Layer 7 of a small transformer language model trained on English Wikipedia (10 layers, counted from 0, width 128).
A neuron's activation on a vector x is squared ReLU(weights . x + bias), where the dot is the dot product.
The model reads these tokens: " +" "10" "7" " |" "\n" "|" " 4" " |" " Dol" "omi"

The vector x that enters this layer's MLP at each token. A number n stands for (n - 500) times 0.016.
0 " +": 499 431 515 525 462 447 465 454 496 442 474 519 508 503 544 610 533 481 581 565 501 524 493 556 535 445 534 492 516 506 501 465 515 523 487 426 534 454 492 535 513 511 578 513 502 461 382 514 412 496 449 530 499 477 465 535 515 501 412 506 535 505 510 476 498 517 524 466 486 567 483 490 514 557 442 505 487 457 41 473 485 527 584 508 422 519 538 486 498 492 526 533 574 498 551 479 508 640 508 546 522 536 508 499 491 498 550 523 463 451 491 516 537 488 521 502 505 559 528 494 548 460 466 527 509 480 514 524
1 "10": 498 580 509 473 437 514 532 539 540 518 497 538 463 520 473 533 501 507 502 461 596 435 425 493 498 514 537 478 409 493 551 516 513 601 572 521 529 492 487 519 533 504 607 444 456 491 536 423 418 409 610 521 557 419 487 491 525 527 499 482 585 486 494 551 487 525 590 575 500 498 496 415 432 520 540 475 535 499 101 545 494 434 513 517 490 455 567 428 433 501 535 492 489 526 340 520 488 572 502 484 513 528 544 496 529 400 553 493 464 508 490 482 536 481 574 425 506 561 519 532 471 481 502 526 538 523 473 506
2 "7": 495 540 483 493 495 512 530 503 554 513 438 535 458 550 540 540 526 494 512 426 599 477 461 530 493 533 471 478 428 444 531 513 458 551 539 553 511 574 505 490 504 502 576 475 516 492 535 446 405 445 583 467 529 411 465 550 552 544 541 486 563 509 456 457 488 486 584 563 529 493 565 425 469 530 528 530 475 520 95 549 524 426 487 452 571 469 531 481 509 491 525 530 530 546 334 486 532 541 532 501 532 532 493 520 453 405 529 536 468 462 450 508 576 418 546 365 459 571 439 544 484 494 549 477 533 515 504 558
3 " |": 543 509 421 529 482 534 520 448 568 519 489 504 473 501 496 538 580 522 534 436 533 504 470 545 468 520 456 469 455 490 570 505 464 554 540 556 463 526 498 474 511 496 545 480 449 509 556 492 452 426 572 459 533 469 442 522 541 553 524 527 506 492 419 514 475 503 505 501 513 513 498 591 509 460 548 482 511 494 27 509 547 439 408 480 535 414 526 464 507 495 527 533 550 525 495 490 580 563 497 479 528 503 492 506 515 518 532 526 541 521 467 485 599 489 486 443 455 577 465 503 511 504 490 456 513 557 497 502
4 "\n": 489 556 577 484 361 570 504 515 511 548 508 506 501 501 537 521 519 494 529 457 597 514 496 522 480 492 542 480 459 510 549 496 446 475 435 542 469 491 514 499 506 510 485 465 441 495 501 471 490 486 535 532 523 439 471 513 527 575 476 569 513 465 489 588 501 493 489 485 475 585 535 590 517 468 516 480 520 501 39 516 518 461 422 464 512 475 499 505 454 529 536 556 497 485 491 465 436 525 528 538 485 494 530 524 535 459 546 501 539 524 488 513 568 491 423 467 441 584 482 576 503 526 473 523 439 541 539 526
5 "|": 577 518 438 492 492 535 518 475 508 477 536 511 477 451 620 522 477 522 532 490 550 508 473 558 497 468 482 502 417 510 559 454 470 516 511 513 494 477 496 523 537 533 505 535 489 541 504 457 537 476 547 536 465 423 458 490 516 547 512 487 468 518 449 557 509 500 496 520 571 527 498 608 570 497 541 480 512 532 55 531 535 431 425 494 533 476 440 471 459 507 488 455 522 469 401 520 408 583 513 545 497 518 470 519 533 491 564 506 544 522 484 448 614 571 476 468 431 569 523 517 461 496 481 558 435 514 474 519
6 " 4": 525 500 518 478 401 504 514 543 546 451 485 548 419 545 642 506 393 499 437 459 515 462 464 534 528 434 520 478 465 431 581 378 483 506 552 522 474 579 445 486 563 558 517 549 547 517 534 438 432 464 599 593 548 464 459 492 420 571 499 579 488 431 431 539 461 452 531 499 534 467 565 434 505 426 399 492 497 538 157 441 488 413 486 455 569 513 512 481 543 550 504 484 520 458 478 527 436 547 572 535 441 508 588 530 514 516 519 522 548 507 515 534 614 532 488 437 509 551 504 563 554 489 508 552 477 514 511 557
7 " |": 547 506 475 492 509 499 518 507 546 480 500 577 442 461 602 544 482 544 517 452 472 487 476 481 465 461 481 506 449 509 584 416 504 505 588 461 499 564 541 440 527 455 472 477 510 530 587 497 439 468 530 522 447 441 463 493 441 575 525 587 491 554 495 535 515 454 481 476 470 483 486 580 552 440 523 489 535 496 60 498 512 464 399 518 545 466 508 472 528 455 476 519 478 485 514 508 515 595 489 532 458 523 517 500 535 517 532 516 502 526 500 479 636 559 505 442 501 552 531 473 488 504 536 506 480 562 428 571
8 " Dol": 453 498 572 528 274 496 461 533 475 457 469 585 474 444 566 539 499 477 519 402 421 563 495 541 506 539 541 532 419 573 556 428 481 494 529 504 562 543 536 437 492 496 484 448 514 551 549 549 478 480 491 417 462 437 476 467 437 463 506 449 445 523 468 503 507 573 423 542 432 521 560 492 472 457 511 475 518 594 273 468 450 475 547 532 493 604 551 525 530 504 472 523 532 488 333 471 467 632 580 496 491 573 508 515 671 521 613 478 504 476 530 579 578 554 514 455 421 565 454 576 410 494 492 457 528 567 498 518
9 "omi": 449 447 417 510 410 457 531 445 593 477 484 441 472 448 724 512 539 461 504 453 533 497 495 514 492 511 488 476 519 461 519 463 607 489 517 481 547 549 531 499 451 392 533 519 511 496 569 482 579 466 423 409 479 436 507 480 410 456 460 524 536 489 484 572 539 646 479 576 413 496 495 427 524 469 578 454 475 618 417 546 482 505 613 505 408 481 463 504 498 566 483 553 466 585 458 520 512 639 507 509 452 594 466 510 530 481 518 396 521 498 586 480 663 492 437 426 355 648 426 591 486 540 461 439 482 430 599 492

Each question shows the input weights of one neuron of the MLP. A number n stands for (n - 500) times 0.0011.

n481 (bias -0.003): 489 543 528 283 512 465 534 491 718 362 462 580 705 425 494 419 481 438 532 551 431 617 452 489 477 383 350 621 295 568 464 452 413 502 583 383 631 454 599 529 521 534 385 542 615 526 503 467 499 467 641 602 496 534 338 478 568 521 405 514 590 536 657 658 452 322 486 354 661 522 389 668 694 633 575 458 551 537 571 708 442 571 544 454 257 448 550 395 604 345 536 607 533 458 441 477 445 420 633 646 433 490 599 376 564 644 390 515 331 437 409 504 470 373 607 667 611 485 400 371 485 442 482 425 497 343 343 409
Its two highest activations, in order, are on tokens 7 " |", 0 " +"

n595 (bias -0.007): 636 365 529 680 443 575 607 533 548 569 299 456 580 595 255 519 383 553 469 711 650 489 346 546 611 284 646 460 474 522 460 622 212 374 504 349 691 534 597 527 627 466 601 467 306 611 484 536 441 617 443 662 611 451 540 510 484 689 271 546 564 347 773 413 340 624 452 462 490 603 457 464 455 684 479 550 553 423 579 600 444 468 470 291 469 609 542 427 547 570 364 568 530 524 521 308 448 288 400 360 403 523 575 209 527 287 369 425 443 772 617 487 490 537 439 508 580 500 576 497 596 539 398 414 218 593 636 339
Which token does this neuron like most? 4 "\n"

n137 (bias -0.004): 331 526 441 439 394 452 646 566 427 384 602 624 499 513 486 631 468 431 623 533 467 599 484 459 484 536 636 525 436 496 403 433 579 456 475 518 529 539 474 354 502 562 675 430 485 520 477 527 511 516 499 568 543 619 612 507 498 555 488 644 581 461 670 467 306 464 490 464 572 559 426 536 364 448 516 384 469 586 528 460 350 412 534 523 363 640 624 421 516 465 464 426 383 533 534 468 350 494 516 399 534 536 559 500 444 559 471 560 488 405 611 585 456 545 584 593 539 356 602 549 512 498 451 580 361 499 322 516
Which token does this neuron like most? 8 " Dol"

n954 (bias 0.003): 330 291 559 493 538 508 495 535 413 325 562 372 579 338 540 502 650 551 519 599 481 412 301 575 433 509 496 500 431 571 571 455 450 576 526 442 628 490 491 649 589 370 594 473 495 379 422 595 508 467 437 435 402 397 524 572 513 483 400 476 483 465 532 453 622 613 362 361 426 588 560 495 596 630 425 545 415 496 520 589 425 541 422 461 476 625 349 702 515 430 500 651 681 533 501 533 539 421 666 478 469 483 377 564 555 478 620 420 569 485 522 473 493 317 474 473 560 600 550 567 500 504 459 542 483 514 592 491
On which token does it fire most, and how strongly? 0 " +", at about 3.5

n467 (bias -0.007): 579 559 534 318 534 466 532 376 434 424 260 510 637 350 349 700 531 600 470 461 441 341 502 480 455 518 468 543 516 556 520 524 465 609 555 476 690 563 259 484 538 369 570 453 396 545 505 412 524 475 671 520 607 499 310 553 700 636 577 548 513 600 377 399 264 347 455 443 428 529 576 523 677 540 352 449 563 323 543 623 504 349 527 493 486 482 449 561 511 446 362 433 616 641 649 465 503 539 223 458 538 502 513 461 511 653 563 508 369 638 396 533 216 448 503 568 595 515 517 505 451 433 362 548 459 510 472 479
On which token does it fire most, and how strongly? 3 " |", at about 0.53

n354 (bias -0.006): 545 279 415 345 484 211 623 553 527 368 402 563 454 663 437 502 244 547 437 556 377 476 518 621 489 443 580 577 498 564 608 379 541 449 558 557 607 506 279 553 555 498 443 426 515 520 402 492 355 610 609 644 468 514 425 518 508 578 508 551 435 518 615 545 567 389 533 524 531 344 500 497 405 497 467 485 524 498 564 555 460 559 358 313 471 491 629 575 643 479 587 506 521 412 546 475 494 447 393 535 362 532 567 520 373 559 608 406 523 486 527 618 487 508 476 529 524 417 527 392 571 549 477 491 411 571 417 616
Which token does this neuron like most? 6 " 4"

n520 (bias -0.008): 573 532 466 492 445 601 507 541 471 518 520 580 516 386 431 597 558 491 449 558 515 542 526 559 489 508 430 362 320 494 486 567 425 483 555 463 536 458 419 466 559 449 627 574 354 478 382 447 610 483 666 590 496 464 590 583 478 506 481 495 505 565 464 409 421 383 492 538 469 587 580 441 366 579 471 501 618 413 522 524 495 403 567 428 435 625 542 406 490 401 444 441 562 417 453 354 645 544 545 436 655 538 623 504 548 466 493 594 378 411 417 508 403 478 459 611 466 543 615 456 534 492 429 573 519 426 564 455
On which token does it fire most, and how strongly? 1 "10", at about 2

n469 (bias -0.004): 382 511 529 674 536 434 536 457 599 639 508 653 534 492 396 496 484 416 536 547 510 509 473 551 458 456 454 408 511 362 362 386 425 569 499 517 571 519 351 553 512 631 451 398 482 433 437 514 424 607 503 573 433 433 397 701 676 475 609 617 489 495 565 562 484 602 584 469 609 579 522 479 498 543 392 433 543 302 544 465 545 567 529 282 425 558 545 592 531 423 547 451 643 401 431 623 488 243 417 581 548 611 464 486 458 425 440 575 368 689 433 473 502 292 754 466 639 309 546 397 557 541 474 362 525 529 364 584
On which token does it fire most, and how strongly? 2 "7", at about 0.5

n623 (bias -0.005): 388 649 521 533 468 660 501 558 470 544 522 420 522 598 380 539 612 434 530 531 565 429 551 476 598 560 622 432 591 407 514 598 452 472 490 544 406 472 483 506 493 608 452 484 484 498 376 525 540 379 441 564 606 545 587 490 613 566 355 445 541 339 522 511 503 516 402 445 425 588 606 455 452 540 555 470 359 422 519 461 470 529 452 431 488 625 584 399 536 492 552 578 521 613 562 481 534 487 559 469 552 470 588 401 525 501 489 551 456 522 576 505 385 460 454 480 428 583 468 466 491 464 471 500 400 581 584 487
Which token does this neuron like most? 4 "\n"

n759 (bias 0.006): 601 620 509 486 466 581 594 369 491 565 641 475 524 376 544 602 570 537 558 501 528 443 432 506 511 547 553 383 521 531 499 404 607 636 418 471 578 468 494 575 457 486 449 558 473 526 480 468 612 437 406 533 367 484 500 509 596 407 488 550 479 457 485 541 354 538 467 461 532 690 446 457 604 575 616 465 524 502 513 491 367 434 532 516 407 515 458 447 492 600 540 428 389 286 459 477 555 517 615 523 568 559 514 509 488 526 461 566 275 408 512 449 551 432 517 413 548 561 520 421 485 548 535 552 503 504 433 448
On which token does it fire most, and how strongly? 5 "|", at about 1.1

n911 (bias -0.004): 406 298 499 557 484 328 328 525 641 489 516 636 531 475 476 397 437 464 500 563 338 679 523 488 535 436 523 523 619 429 429 481 491 436 545 579 537 533 502 508 481 598 437 441 462 421 471 572 260 568 432 468 456 521 559 475 421 559 445 490 601 419 566 422 540 548 528 525 495 450 469 550 632 421 338 441 531 611 534 646 499 449 515 488 543 401 417 580 490 538 426 512 662 582 538 563 487 487 448 566 413 476 394 568 602 539 453 469 524 434 535 591 588 534 575 493 438 451 529 462 495 363 471 380 517 544 527 487
Which token does this neuron like most? 8 " Dol"

n574 (bias -0.016): 430 439 512 486 591 546 437 508 628 476 305 429 533 597 494 555 747 601 592 461 494 542 519 618 495 491 510 476 458 556 519 552 457 599 516 414 549 634 498 521 320 615 595 426 455 524 409 599 348 453 495 472 493 526 519 501 642 569 486 471 524 488 494 319 393 443 399 481 514 426 510 664 412 458 482 538 437 449 516 571 507 420 366 411 504 338 555 487 620 559 507 504 662 494 593 427 621 498 518 324 627 405 447 568 491 583 430 566 554 545 367 512 407 446 477 485 481 517 575 356 504 323 550 306 364 550 559 410
On which token does it fire most, and how strongly? 3 " |", at about 5.8

n812 (bias -0.001): 485 431 670 610 526 467 563 545 379 310 542 529 572 374 528 531 604 428 443 638 419 467 521 496 351 480 451 415 466 593 576 532 338 401 515 493 448 543 538 497 453 603 471 583 365 648 588 516 564 578 502 476 508 453 502 477 420 606 421 462 492 536 627 345 553 389 141 303 413 627 571 444 505 446 475 466 515 473 607 510 427 413 432 599 535 570 454 512 459 545 443 745 401 442 536 773 560 477 433 318 562 433 414 353 633 605 389 729 583 578 481 406 454 627 499 496 505 468 417 383 621 493 570 397 299 500 361 523
Its two highest activations, in order, are on tokens 7 " |", 8 " Dol"

n483 (bias -0.012): 603 561 602 441 565 527 638 449 486 440 536 617 484 521 459 508 397 580 516 503 407 536 486 523 569 527 476 451 523 467 486 420 506 532 560 507 447 494 471 514 666 509 612 553 465 413 508 388 440 533 553 483 520 474 543 569 455 476 524 454 558 426 641 432 463 548 489 536 528 435 371 456 508 497 549 536 632 402 483 523 394 532 426 470 427 460 498 490 514 507 308 473 419 463 623 414 558 509 460 579 396 591 549 491 594 492 463 516 512 427 540 549 433 571 591 568 616 385 399 527 565 576 510 494 486 598 404 496
Which token does this neuron like most? 7 " |"

n692 (bias 0.006): 606 386 546 616 409 465 429 538 430 424 470 537 563 542 454 404 380 585 593 468 397 516 513 528 432 504 497 582 425 548 442 533 473 575 543 416 509 463 417 577 557 327 573 375 581 515 517 527 543 409 609 591 565 478 522 494 537 553 525 362 745 463 618 455 489 440 462 503 509 430 563 447 466 504 504 487 643 370 444 569 559 512 434 616 501 620 396 589 436 532 520 536 562 665 488 569 623 517 514 528 524 580 385 491 451 435 536 462 449 446 453 538 468 438 523 589 597 438 367 677 602 548 483 434 505 509 589 439
On which three tokens does it fire most, strongest first? 1 "10", 2 "7", 0 " +"

n976 (bias 0.000): 483 377 608 583 473 594 374 534 451 433 566 608 623 464 340 494 540 452 448 494 488 452 494 530 506 501 649 384 540 392 486 482 470 455 498 534 348 489 307 503 497 571 561 377 358 544 409 496 446 428 517 525 634 422 459 449 515 555 526 370 607 395 519 509 493 457 440 434 527 631 583 555 487 476 464 415 710 490 537 459 445 377 506 537 487 516 338 510 486 654 513 660 599 493 535 470 480 563 628 547 561 456 381 621 629 462 450 528 512 481 543 485 535 516 567 563 521 496 504 591 492 421 420 526 532 569 607 394
Which token does this neuron like most? 4 "\n"

n543 (bias 0.000): 608 546 472 475 470 495 581 497 380 308 588 619 533 512 536 489 394 520 525 475 587 459 479 506 502 369 503 553 388 599 436 438 519 537 486 379 533 430 471 420 625 377 602 475 606 522 575 433 512 479 603 639 527 551 482 554 496 463 491 550 603 631 636 538 579 389 516 455 549 553 494 414 432 526 437 498 515 460 474 566 457 457 563 561 459 572 427 508 478 516 407 547 343 562 490 411 467 537 531 419 433 577 519 397 439 455 544 544 377 306 563 484 407 564 493 493 511 413 464 654 540 595 510 672 507 429 526 515
On which token does it fire most, and how strongly? 1 "10", at about 2

n259 (bias -0.009): 650 396 493 581 489 575 597 467 377 301 360 398 493 505 489 716 470 433 626 462 525 433 429 614 618 398 564 475 393 633 485 498 422 447 559 522 527 369 454 551 549 580 569 565 267 542 563 430 467 479 589 531 607 456 432 565 773 713 498 573 528 470 421 289 405 428 337 407 350 773 457 531 568 474 587 421 537 470 627 516 608 424 485 530 488 435 539 417 508 531 446 606 648 636 438 546 653 470 364 542 428 172 534 511 475 526 544 731 480 537 540 658 290 614 404 542 504 356 472 433 394 501 454 360 462 649 455 421
On which token does it fire most, and how strongly? 3 " |", at about 0.98

n745 (bias -0.007): 608 437 567 502 494 540 638 553 518 438 536 623 559 553 536 413 453 439 463 612 481 502 460 490 654 391 369 504 578 525 578 392 634 558 456 464 554 508 370 623 517 612 410 490 544 587 417 485 421 680 537 618 498 505 575 658 517 530 567 536 487 513 404 562 599 433 430 388 588 611 271 528 600 504 495 445 617 314 532 520 510 443 370 386 547 336 340 571 441 504 470 638 407 427 614 596 347 312 545 529 365 549 504 615 587 433 691 484 634 586 455 462 504 287 433 445 556 335 500 536 615 579 377 694 500 542 585 575
On which three tokens does it fire most, strongest first? 6 " 4", 4 "\n", 5 "|"

n195 (bias -0.013): 632 502 391 483 441 515 491 356 378 423 468 566 526 614 396 498 637 435 637 532 467 613 433 647 481 576 443 567 426 704 444 481 374 552 600 461 662 412 502 544 612 636 472 591 439 608 458 352 385 500 625 467 453 513 376 432 595 529 521 599 625 557 534 382 402 429 476 466 471 595 330 427 361 461 595 429 405 401 541 471 603 561 386 405 306 540 443 537 688 335 442 275 476 515 556 516 612 462 360 390 293 601 488 524 515 604 529 570 564 560 535 575 442 566 372 618 424 476 472 611 649 476 483 511 493 491 611 531
Which token does this neuron like most? 3 " |"

n457 (bias -0.007): 479 561 626 669 611 524 614 358 486 536 468 623 532 466 414 392 415 694 671 598 394 588 351 633 331 599 496 436 371 508 457 519 535 549 562 540 424 534 495 326 529 592 434 420 377 603 444 393 482 705 480 694 528 515 346 681 644 484 448 616 576 532 698 518 453 359 462 522 388 619 552 616 397 549 583 412 442 415 543 650 376 566 376 552 450 324 490 448 516 362 654 479 553 414 444 503 553 328 537 499 505 611 571 454 460 558 514 704 219 476 355 438 474 436 636 508 573 322 472 583 679 382 615 426 512 410 314 631
On which three tokens does it fire most, strongest first? 2 "7", 7 " |", 1 "10"

n74 (bias -0.004): 364 470 532 501 490 502 489 581 401 530 569 412 483 512 488 454 559 473 526 565 487 679 405 507 460 532 575 419 482 482 581 539 477 365 438 447 507 489 566 575 543 575 546 414 424 591 424 532 465 564 431 518 486 542 553 381 579 619 360 501 495 439 562 530 530 487 363 417 545 620 521 472 529 488 509 548 437 426 536 387 513 549 434 433 296 435 551 436 470 410 547 419 481 530 590 489 620 394 540 527 571 535 632 497 566 445 627 487 565 572 550 515 313 474 451 475 522 440 413 398 521 489 444 485 362 556 579 550
Which token does this neuron like most? 4 "\n"

n890 (bias -0.011): 603 392 411 436 441 318 440 564 461 432 578 482 576 549 414 497 649 330 462 484 395 557 604 613 619 519 612 402 600 602 348 475 524 484 591 668 673 514 372 524 655 572 579 517 554 510 447 273 437 549 447 389 644 494 511 570 672 546 232 560 621 512 741 563 400 473 482 365 475 497 532 555 565 561 401 465 234 385 575 442 410 539 308 377 483 537 417 677 580 499 560 316 522 535 462 550 421 508 569 634 405 459 599 357 532 586 484 689 473 545 655 680 389 560 638 538 371 519 594 507 474 513 316 508 456 468 477 389
Which token does this neuron like most? 0 " +"

n839 (bias -0.010): 587 543 514 536 515 470 515 400 528 587 585 413 499 451 583 437 543 535 547 725 430 449 434 387 469 429 638 479 626 468 357 462 702 595 502 466 542 459 491 455 404 544 400 455 436 414 498 504 360 499 519 757 363 425 490 566 417 540 388 480 429 428 564 407 437 488 499 507 485 531 478 378 450 533 564 448 597 607 569 557 421 358 546 505 489 426 549 479 466 529 504 534 424 461 464 545 433 591 436 414 533 571 574 589 372 615 601 600 406 526 545 555 429 520 515 391 537 438 372 582 558 563 500 462 432 479 389 566
On which three tokens does it fire most, strongest first? 9 "omi", 0 " +", 1 "10"